Layer 4 of a small transformer language model trained on English Wikipedia (18 layers, counted from 0, width 64).
A neuron's activation on a vector x is squared ReLU(weights . x), where the dot is the dot product.

Input weights of the MLP neurons that the questions are about. A number n stands for (n - 500) times 0.0017.
n8: 454 631 281 530 397 423 540 605 472 451 368 559 374 658 641 650 510 424 506 595 438 420 587 399 582 289 489 563 469 321 309 458 580 375 716 339 142 547 675 471 681 545 501 508 642 377 729 622 221 595 366 625 568 658 456 459 442 510 360 450 485 617 589 508
n11: 428 638 449 613 606 277 750 679 135 466 735 493 399 766 491 753 383 320 390 320 628 492 622 243 502 455 648 475 488 733 634 593 418 229 457 294 524 459 481 551 649 494 525 266 572 455 596 299 365 518 635 776 734 619 380 415 690 218 492 749 361 493 459 431
n25: 487 390 668 520 559 553 621 397 314 309 585 604 491 414 477 488 577 444 634 521 571 579 223 382 670 624 545 406 646 555 503 565 416 532 609 534 295 425 656 482 511 478 488 405 468 486 500 422 538 696 701 449 415 543 380 516 552 381 558 629 649 420 450 497
n31: 650 769 547 533 653 601 340 561 314 347 459 491 684 245 509 264 601 531 382 421 862 763 519 220 667 443 408 344 535 279 511 576 433 564 488 705 580 610 715 407 445 627 368 732 762 550 328 402 512 548 333 497 445 600 543 532 604 387 722 354 603 449 34 317
n37: 387 673 632 498 420 574 476 453 660 387 652 848 579 539 268 569 487 654 697 448 542 515 367 442 446 605 471 551 588 300 228 447 746 425 446 469 512 386 343 681 433 274 346 645 323 469 343 473 563 543 471 679 347 656 151 641 415 501 531 620 884 549 562 616
n49: 428 373 506 520 639 554 426 596 501 527 443 475 429 665 584 447 284 371 489 415 448 509 462 528 476 576 536 413 532 603 531 432 599 541 496 599 505 575 471 569 673 536 478 508 568 518 645 411 711 558 432 362 525 562 483 443 455 530 610 447 394 381 566 490
n56: 503 511 492 435 844 458 626 508 623 642 683 592 442 456 582 482 311 664 679 606 492 415 707 123 338 288 355 518 678 376 797 594 90 493 560 321 338 286 504 402 688 531 364 669 332 436 614 348 780 497 574 383 525 452 404 602 467 246 537 853 710 446 566 753
n63: 475 625 464 399 574 559 492 471 429 591 448 432 437 460 566 494 464 491 574 567 574 422 444 439 508 560 450 398 450 539 509 533 469 491 508 541 510 515 572 380 504 539 594 413 471 581 481 551 452 476 659 490 494 426 549 486 519 380 553 460 558 439 525 595
n66: 510 547 553 524 578 475 411 578 640 704 537 549 477 506 461 529 396 398 690 551 438 511 329 375 503 559 410 550 555 457 510 598 626 440 366 469 411 384 398 471 537 503 356 581 515 565 449 252 372 354 498 516 352 636 410 584 462 590 513 576 440 518 622 665
n73: 625 767 396 303 455 551 517 463 334 328 535 457 634 345 424 268 410 457 620 543 614 608 456 517 441 506 508 488 587 437 516 577 671 600 500 472 388 466 514 524 550 591 521 532 446 555 599 601 598 545 675 464 506 428 520 380 456 465 626 546 553 581 462 484
n84: 473 513 465 473 374 580 493 559 401 558 479 557 513 532 450 559 385 520 587 504 464 541 602 505 502 553 369 494 649 596 500 499 441 478 458 563 447 454 512 470 553 433 475 541 598 459 571 525 435 603 402 393 419 524 470 503 561 524 546 588 350 457 590 539
n87: 431 292 437 491 645 596 619 367 590 496 348 518 658 407 503 418 285 605 465 684 497 349 617 480 446 308 500 404 462 553 648 744 364 248 547 223 429 418 458 548 726 512 565 571 380 348 586 526 625 659 464 426 474 432 610 617 539 479 529 600 578 530 445 525
n92: 388 648 433 515 522 527 381 469 612 373 285 429 482 848 725 326 327 524 344 572 657 313 396 393 839 329 540 444 735 618 691 752 320 411 467 446 626 612 217 451 651 863 464 511 544 310 457 393 639 473 351 273 736 551 527 525 549 121 542 369 281 675 556 626
n104: 296 505 371 588 593 577 458 541 659 538 560 606 420 627 506 489 553 583 617 537 531 474 390 431 548 447 583 518 601 210 485 384 493 363 440 474 452 327 538 383 504 675 819 516 439 403 353 480 412 559 530 513 494 570 593 621 444 467 412 444 635 380 589 552
n106: 620 355 453 497 675 630 332 514 600 407 558 465 401 528 431 500 554 588 541 577 220 606 321 452 235 564 506 857 407 418 410 396 535 461 480 490 429 325 611 460 576 533 492 403 427 619 509 473 471 593 404 566 363 659 633 340 686 730 566 448 440 742 543 543
n108: 479 427 733 637 574 472 388 280 600 446 359 293 398 553 731 740 406 521 440 422 406 639 497 488 394 421 405 433 509 661 406 530 489 472 511 281 557 341 685 434 542 470 591 485 387 397 611 393 592 566 491 490 521 524 414 582 633 827 469 263 784 307 562 401
n118: 463 632 596 281 277 466 429 609 471 440 496 495 553 339 529 611 500 516 735 359 564 464 455 620 363 518 501 431 599 517 451 360 501 502 707 626 469 501 665 566 407 445 499 607 460 497 552 480 496 524 506 671 554 533 356 563 429 584 372 539 447 379 635 311
n119: 440 453 579 388 236 548 557 561 610 365 504 321 404 407 652 648 629 548 626 531 640 514 533 521 398 500 472 429 492 419 510 503 477 345 666 682 552 396 600 445 537 561 577 506 563 407 692 587 417 467 419 508 569 546 296 412 242 435 378 477 675 376 692 434
n129: 570 409 415 554 438 595 546 492 562 411 709 437 521 461 498 565 575 311 282 546 531 514 457 296 608 461 417 392 636 511 519 451 542 705 435 487 293 589 450 453 450 514 488 388 485 602 452 570 524 485 402 473 596 443 616 683 609 625 634 580 385 466 528 532
n146: 578 510 560 539 463 514 481 538 453 540 619 553 356 521 524 446 471 455 600 463 413 474 509 536 556 432 565 522 522 329 302 531 578 458 361 370 292 546 470 711 599 347 404 621 470 739 616 566 489 483 526 448 542 453 424 708 458 619 516 427 416 460 482 394
n153: 419 688 445 507 357 434 532 480 381 597 568 410 517 605 688 476 630 723 610 687 648 482 591 482 499 349 431 409 528 534 487 595 449 243 436 600 450 445 526 586 719 512 457 685 510 391 583 542 357 454 388 355 511 684 475 401 411 367 374 598 556 571 418 308
n166: 446 516 479 389 426 714 612 455 449 409 480 552 771 384 380 502 538 600 498 701 292 650 474 415 810 218 524 340 578 352 274 434 455 358 346 655 329 673 475 687 584 732 384 856 225 694 344 708 540 491 656 359 447 475 448 647 534 473 349 477 501 412 240 629
n195: 333 563 574 559 719 447 43 458 308 313 613 681 803 575 607 203 404 463 359 391 597 488 386 696 712 508 449 634 664 398 693 461 287 343 310 362 386 672 391 376 456 549 555 506 532 687 504 409 574 711 497 512 364 525 374 605 545 676 722 489 490 526 380 545
n197: 496 499 744 524 552 461 492 344 516 492 555 499 496 486 437 625 586 611 435 503 261 377 566 390 388 215 494 506 551 364 498 469 462 394 401 517 362 674 509 287 625 746 486 404 485 410 615 631 312 452 572 487 405 422 494 555 663 656 454 472 533 496 546 356
n209: 186 552 436 333 470 672 353 430 291 601 780 745 444 826 430 494 496 629 480 725 344 444 615 572 503 621 622 394 522 456 356 418 404 520 440 527 461 577 294 480 533 589 458 712 465 523 306 395 340 600 406 482 599 668 320 391 568 358 625 298 381 660 589 548
n218: 457 243 486 697 587 223 513 408 629 612 540 480 299 470 681 392 386 513 507 609 564 526 698 405 509 377 565 402 662 208 479 538 383 325 498 384 467 237 525 339 587 541 411 746 513 554 706 299 641 531 458 671 768 548 547 469 353 400 484 498 675 517 589 591
n224: 524 665 379 478 525 593 360 484 907 382 412 737 590 385 519 257 451 565 513 487 484 412 539 487 421 497 404 504 421 336 574 267 263 558 550 357 385 626 480 529 567 502 470 368 488 596 478 382 639 735 668 566 440 600 519 584 743 552 603 441 480 419 551 601
n248: 564 547 557 619 488 482 564 576 445 658 468 560 577 478 464 507 744 457 580 572 478 633 359 280 470 424 455 522 335 453 350 434 425 476 727 429 577 509 657 415 341 504 437 448 554 840 416 471 398 508 447 482 402 574 461 694 625 507 479 342 507 416 658 436
n264: 293 525 508 486 515 472 322 603 650 706 408 557 424 592 348 672 808 359 513 349 364 634 547 569 454 481 696 577 704 479 502 529 492 553 609 343 313 531 595 607 206 642 576 506 516 384 197 705 741 474 321 684 754 478 453 487 501 431 434 478 466 380 640 344
n313: 393 695 461 512 535 374 573 346 353 535 645 561 596 705 309 425 500 274 716 543 514 647 548 353 458 624 383 653 641 256 326 546 669 527 516 397 519 473 603 372 371 505 708 702 509 443 306 511 444 646 519 438 442 532 630 465 390 451 548 537 607 413 533 427
n334: 688 432 537 545 351 453 573 468 447 330 489 617 260 501 573 725 512 458 353 491 522 467 403 484 572 291 682 416 602 351 570 529 434 395 455 503 393 754 426 533 607 557 339 737 618 493 698 560 515 517 491 374 721 346 406 462 493 457 420 476 634 286 523 567
n382: 455 448 485 602 365 371 556 475 406 365 602 451 579 566 372 540 541 559 367 603 561 514 583 567 376 607 497 312 620 479 427 401 520 477 420 553 537 457 430 347 564 503 590 409 386 556 411 507 601 543 458 552 640 658 555 566 581 593 523 565 389 606 364 528

Each question shows a token from some text and the vector x that enters the MLP there. A number n stands for (n - 500) times 0.0079.

" ": 507 458 487 596 445 477 362 520 477 586 404 667 488 474 538 514 511 590 456 532 467 489 579 568 597 498 492 393 408 579 449 411 531 774 562 610 464 433 437 540 295 480 614 471 560 455 513 511 431 178 578 477 338 351 655 500 391 564 467 600 516 677 422 441
Which neuron lights up most? n129

" a": 640 415 433 717 549 445 443 498 529 518 406 701 511 455 422 531 586 611 427 514 480 455 514 513 580 494 534 513 484 465 523 557 335 700 614 571 561 477 403 393 408 446 555 536 459 337 527 528 468 285 805 365 492 421 557 484 374 513 406 592 494 549 540 376
Which neuron fires most, and how strongly? n56, at about 1

" comm": 586 417 496 484 499 621 341 394 499 428 485 688 402 539 516 505 348 564 439 584 364 449 657 579 562 605 667 368 406 625 482 481 464 569 618 537 634 462 364 501 447 465 580 484 453 426 483 497 322 244 583 429 531 465 521 464 446 509 590 607 567 583 386 485
Which neuron fires most, and how strongly? n209, at about 5.8

"ing": 592 385 516 629 419 490 444 606 470 554 394 820 500 550 452 432 520 598 452 483 450 553 550 520 590 531 570 531 377 695 476 442 537 707 599 493 585 395 493 428 445 480 542 577 495 436 650 506 385 335 605 397 465 374 442 432 318 480 303 527 456 525 469 566
Which three neurons fire most, strongest first? n84, n334, n248

" points": 501 422 507 647 378 411 369 453 512 397 332 737 556 509 532 469 418 598 454 504 489 520 552 522 595 525 560 485 416 691 591 421 515 663 658 468 530 564 477 472 389 391 551 546 505 397 550 439 403 306 639 487 526 442 418 596 410 491 432 533 589 608 359 535
Which neuron lights up most? n37

" (": 614 504 402 638 428 441 407 568 488 565 413 682 451 447 578 556 345 633 570 486 519 513 457 587 468 555 530 515 286 593 602 487 551 643 548 546 496 451 400 436 266 438 616 520 467 415 490 579 500 312 580 411 540 354 580 450 293 569 467 567 490 653 463 449
Which neuron lights up most? n73

"13": 514 487 470 604 433 436 348 432 482 620 421 718 551 391 604 481 412 517 470 597 395 540 566 451 684 549 435 586 370 535 458 492 656 715 482 520 604 500 440 487 425 499 712 570 398 485 500 458 459 194 612 565 432 363 554 534 472 510 435 585 434 514 441 448
Which neuron lights up most? n66

" had": 615 433 379 725 469 479 310 522 532 523 382 621 572 500 464 474 549 558 419 463 441 430 668 584 549 509 530 526 355 671 436 462 394 693 535 441 527 536 322 474 445 444 665 604 513 458 458 579 439 334 656 544 494 431 490 510 403 472 493 559 594 557 520 387
Which neuron fires most, and how strongly? n264, at about 0.69

" with": 611 533 351 631 422 481 400 503 586 502 367 753 582 499 438 481 498 534 466 488 430 448 523 612 565 517 510 491 493 660 486 476 506 713 608 472 596 495 364 433 478 458 593 463 536 492 526 639 417 267 618 470 575 383 509 478 350 492 359 572 491 452 519 413
Which neuron lights up most? n264

" Step": 666 533 538 623 586 469 391 499 503 460 384 710 532 506 511 520 407 555 470 490 482 424 539 589 464 575 602 550 533 591 527 405 573 623 566 530 536 501 371 402 423 400 807 433 375 544 548 495 283 337 542 522 411 468 639 392 376 457 506 550 503 548 430 407
Which neuron fires most, and how strongly? n106, at about 0.22

"und": 525 432 592 661 458 448 403 429 490 584 443 651 513 520 411 559 442 582 543 480 397 525 606 545 511 530 564 556 353 680 475 519 672 614 573 489 600 554 463 493 379 389 590 526 546 506 617 496 520 427 619 163 435 415 555 487 370 389 490 455 365 503 451 390
Which neuron lights up most? n49

" Sup": 587 484 477 648 451 559 413 476 577 584 412 657 452 400 512 482 537 662 468 533 456 426 609 512 490 665 551 505 358 628 496 454 492 713 551 475 506 448 528 505 439 378 626 466 452 410 574 462 363 257 502 310 513 443 666 489 320 417 528 627 545 578 475 371
Which neuron lights up most? n153

" off": 581 522 481 594 474 503 411 426 511 512 411 806 450 433 421 473 398 554 483 523 479 612 584 564 565 498 588 459 444 545 394 553 459 659 636 443 669 444 479 438 543 370 594 499 482 436 494 506 343 331 690 372 533 433 515 491 296 492 520 667 581 595 374 417
Which neuron fires most, and how strongly? n37, at about 1.1

" d": 645 435 498 705 485 445 350 544 471 487 453 563 578 537 503 489 588 643 454 555 362 464 628 581 538 528 597 535 370 531 591 425 528 699 549 480 638 373 459 416 330 429 589 416 536 402 391 489 423 270 653 290 535 501 582 468 360 474 584 541 423 414 505 483
Which three neurons fire most, strongest first? n382, n264, n248

"or": 557 426 483 648 570 448 412 369 515 553 383 723 525 414 535 606 616 594 509 452 427 543 608 531 516 643 571 589 328 595 502 482 471 542 502 501 612 430 449 438 444 506 627 611 509 543 623 442 436 220 589 296 476 380 591 527 343 449 364 481 370 499 395 602
Which neuron lights up most? n248

",": 583 448 370 650 481 420 394 434 508 488 511 649 565 557 521 504 544 563 406 404 439 483 494 548 619 465 459 450 357 576 533 437 588 446 622 543 634 509 404 479 439 454 503 604 459 481 617 639 508 235 633 455 470 323 575 488 335 494 500 624 471 612 349 477
Which three neurons fire most, strongest first? n166, n334, n153

"m": 607 274 555 589 437 506 343 527 460 568 484 716 471 434 515 497 464 553 523 496 530 612 643 491 617 582 570 553 407 494 502 353 640 565 541 511 665 439 434 496 416 483 568 542 488 447 582 497 426 119 650 462 496 370 537 502 388 451 326 483 344 589 471 580
Which neuron lights up most? n66

" R": 713 419 528 568 513 447 401 501 462 413 421 777 531 500 559 559 525 558 420 464 446 424 487 510 538 594 570 587 399 573 562 390 588 584 549 534 549 430 442 459 312 435 626 418 429 268 516 518 421 252 634 488 495 464 663 524 389 419 580 573 516 604 508 432
Which neuron lights up most? n106

"ard": 621 382 589 671 532 410 477 428 503 552 409 702 430 531 528 506 450 535 386 498 459 492 632 538 529 533 523 504 453 663 537 404 528 568 581 618 725 379 481 371 525 369 538 572 526 473 589 437 477 357 599 418 487 314 545 523 329 461 402 457 474 467 454 554
Which neuron lights up most? n218

" if": 625 510 364 602 482 549 259 392 473 447 409 604 547 515 426 445 399 543 467 441 452 529 522 557 584 464 524 508 356 585 521 504 539 581 647 521 512 564 339 479 394 409 593 605 473 565 583 670 407 345 666 376 487 424 473 443 501 501 520 619 503 616 547 453
Which neuron fires most, and how strongly? n73, at about 1.6

" Col": 711 458 463 586 480 494 409 388 468 371 426 654 470 529 550 486 361 535 406 540 398 426 507 500 452 714 656 452 504 626 596 417 609 613 562 600 581 415 426 454 336 460 612 510 503 498 580 510 317 268 635 490 518 501 617 454 452 445 524 603 489 448 422 409
Which neuron fires most, and how strongly? n382, at about 0.13

" television": 613 274 465 642 428 527 438 486 486 456 404 633 510 575 440 519 543 620 377 490 516 430 650 530 609 600 499 384 427 603 475 448 500 596 591 502 639 449 518 423 440 466 600 538 403 404 542 443 453 296 776 468 424 352 444 487 424 498 541 690 538 599 490 422
Which three neurons fire most, strongest first? n382, n25, n87

"C": 612 294 446 607 455 470 465 473 481 523 454 691 478 468 633 526 573 554 588 538 442 322 597 507 577 585 466 667 402 646 480 479 624 611 603 494 445 488 383 506 258 424 604 469 455 418 611 493 450 280 771 474 466 479 478 469 366 417 465 603 502 474 530 463
Which neuron lights up most? n25

"oin": 495 378 546 636 438 411 439 333 526 589 359 626 491 576 561 531 458 609 538 523 380 529 598 515 434 722 592 523 487 634 557 545 583 567 649 531 540 414 422 401 432 405 558 502 432 471 604 512 425 474 698 498 398 334 493 555 472 441 446 563 497 437 378 409
Which neuron fires most, and how strongly? n108, at about 1.9

" video": 606 367 433 644 351 493 444 407 442 489 394 583 489 650 437 641 527 642 382 465 535 528 623 560 612 588 547 432 382 623 526 548 440 588 583 502 595 440 472 411 475 500 684 492 411 428 574 453 423 251 737 518 457 391 424 489 417 508 436 648 460 509 459 484
Which neuron fires most, and how strongly? n11, at about 2.2

" out": 534 521 435 680 414 448 390 450 587 477 272 750 444 432 523 533 429 613 462 485 555 545 617 481 468 441 619 483 445 518 492 463 462 643 605 502 509 478 487 417 587 458 681 573 486 488 632 531 337 316 661 399 454 406 506 529 455 497 374 647 425 538 503 462
Which two neurons fire most, strongest first? n8, n334

"S": 541 328 432 631 455 457 440 430 548 499 415 647 487 492 596 475 480 565 573 499 370 374 503 562 577 627 461 608 442 571 572 484 537 627 640 510 503 456 484 490 341 323 506 516 483 410 776 495 421 389 712 429 501 445 562 516 417 376 478 576 478 558 580 428
Which three neurons fire most, strongest first? n218, n25, n119

" H": 786 366 452 530 531 482 406 557 439 359 530 754 513 433 515 521 557 536 386 502 436 416 506 583 640 546 536 528 361 521 553 400 586 743 609 534 551 524 477 462 348 429 615 464 416 375 566 483 419 372 587 372 507 518 572 498 340 408 518 617 475 555 519 363
Which neuron fires most, and how strongly? n129, at about 0.38

"17": 493 473 443 556 502 367 393 412 528 615 445 677 587 461 609 545 444 556 476 567 425 453 657 470 646 559 438 592 384 573 411 570 534 634 452 559 604 489 363 483 408 516 718 589 399 537 547 461 466 234 661 513 380 405 561 526 382 518 468 595 414 437 385 501
Which neuron lights up most? n166

"if": 558 505 518 441 620 450 454 518 525 533 345 688 473 533 414 494 437 518 583 597 392 527 590 650 465 592 568 560 478 599 549 457 589 558 544 487 655 402 436 498 376 433 547 514 541 380 530 529 370 305 523 342 534 410 604 372 342 415 530 679 370 544 586 386
Which neuron fires most, and how strongly? n313, at about 0.6

" for": 675 445 308 606 492 458 454 522 580 497 395 702 547 539 464 411 411 548 504 493 424 494 521 608 573 626 564 439 455 661 488 506 488 626 557 552 567 511 407 497 496 416 587 491 503 449 558 643 370 287 701 452 488 362 529 458 340 520 396 529 449 526 406 496
Which neuron fires most, and how strongly? n73, at about 0.083

" team": 689 499 484 659 456 470 466 363 529 400 393 572 591 537 493 533 458 677 445 414 459 477 561 510 637 563 509 448 396 687 532 444 484 689 648 592 567 522 474 357 369 459 502 514 456 570 497 451 374 235 640 503 397 394 422 545 419 479 491 588 563 515 405 495
Which three neurons fire most, strongest first? n31, n248, n63

" featured": 532 466 384 669 467 462 375 535 571 507 411 819 581 569 442 425 502 571 438 420 522 557 654 611 583 535 515 522 486 654 521 444 341 559 540 405 563 436 414 384 473 455 718 527 514 426 575 479 454 305 611 551 369 353 524 492 458 549 455 560 483 422 510 514
Which three neurons fire most, strongest first? n195, n224, n104

" by": 571 583 358 675 468 569 422 479 553 526 391 740 538 508 495 448 458 542 474 450 395 472 533 514 606 520 540 399 504 640 488 488 558 639 598 500 572 505 347 387 501 477 548 488 546 551 514 606 474 288 727 423 537 337 519 467 256 476 426 516 523 497 409 474
Which neuron fires most, and how strongly? n92, at about 0.6

" single": 684 476 404 646 420 434 405 476 420 437 418 638 533 626 504 561 477 598 413 469 529 569 597 580 657 540 574 404 484 618 470 557 486 646 614 576 552 393 469 390 379 451 653 556 468 451 450 441 432 208 773 462 413 422 438 449 521 508 463 566 392 509 472 484
Which two neurons fire most, strongest first? n11, n382

" left": 641 590 484 683 445 374 369 448 518 546 389 789 481 444 487 395 410 482 365 464 401 489 557 490 571 470 623 540 456 643 484 381 489 596 641 472 601 583 414 455 496 468 614 529 498 409 656 486 412 338 678 390 497 377 518 503 416 471 464 520 609 584 530 492
Which two neurons fire most, strongest first? n334, n224

" com": 570 570 447 680 497 469 384 421 500 504 453 579 512 588 465 516 338 565 453 593 523 532 593 585 522 620 610 359 465 550 503 449 488 609 624 469 646 425 377 422 436 387 738 526 477 518 535 540 394 253 597 413 403 363 605 511 366 491 543 570 578 433 431 391
Which neuron lights up most? n313

" season": 659 439 509 675 413 500 389 395 499 419 419 578 561 511 514 497 450 611 448 367 508 541 544 415 672 536 521 486 389 628 515 437 490 619 619 566 563 526 471 444 369 434 611 559 452 498 531 443 370 269 675 540 365 356 451 582 441 479 568 593 574 631 338 492
Which neuron lights up most? n31

"W": 745 328 395 609 500 454 438 530 565 519 508 684 569 571 521 450 416 520 559 552 515 456 582 559 588 572 527 593 364 484 518 437 548 607 651 592 565 514 503 519 283 344 577 352 383 404 597 529 382 322 608 484 479 480 525 567 351 449 476 552 478 469 449 366
Which neuron fires most, and how strongly? n118, at about 0.016

"c": 580 219 507 523 610 561 370 551 493 480 433 647 546 540 576 569 459 541 434 567 380 458 718 549 478 590 576 555 386 573 570 318 554 540 559 495 554 585 425 512 295 463 702 479 537 443 499 476 535 223 631 389 401 461 553 344 406 426 490 564 440 554 510 477
Which neuron fires most, and how strongly? n49, at about 0.82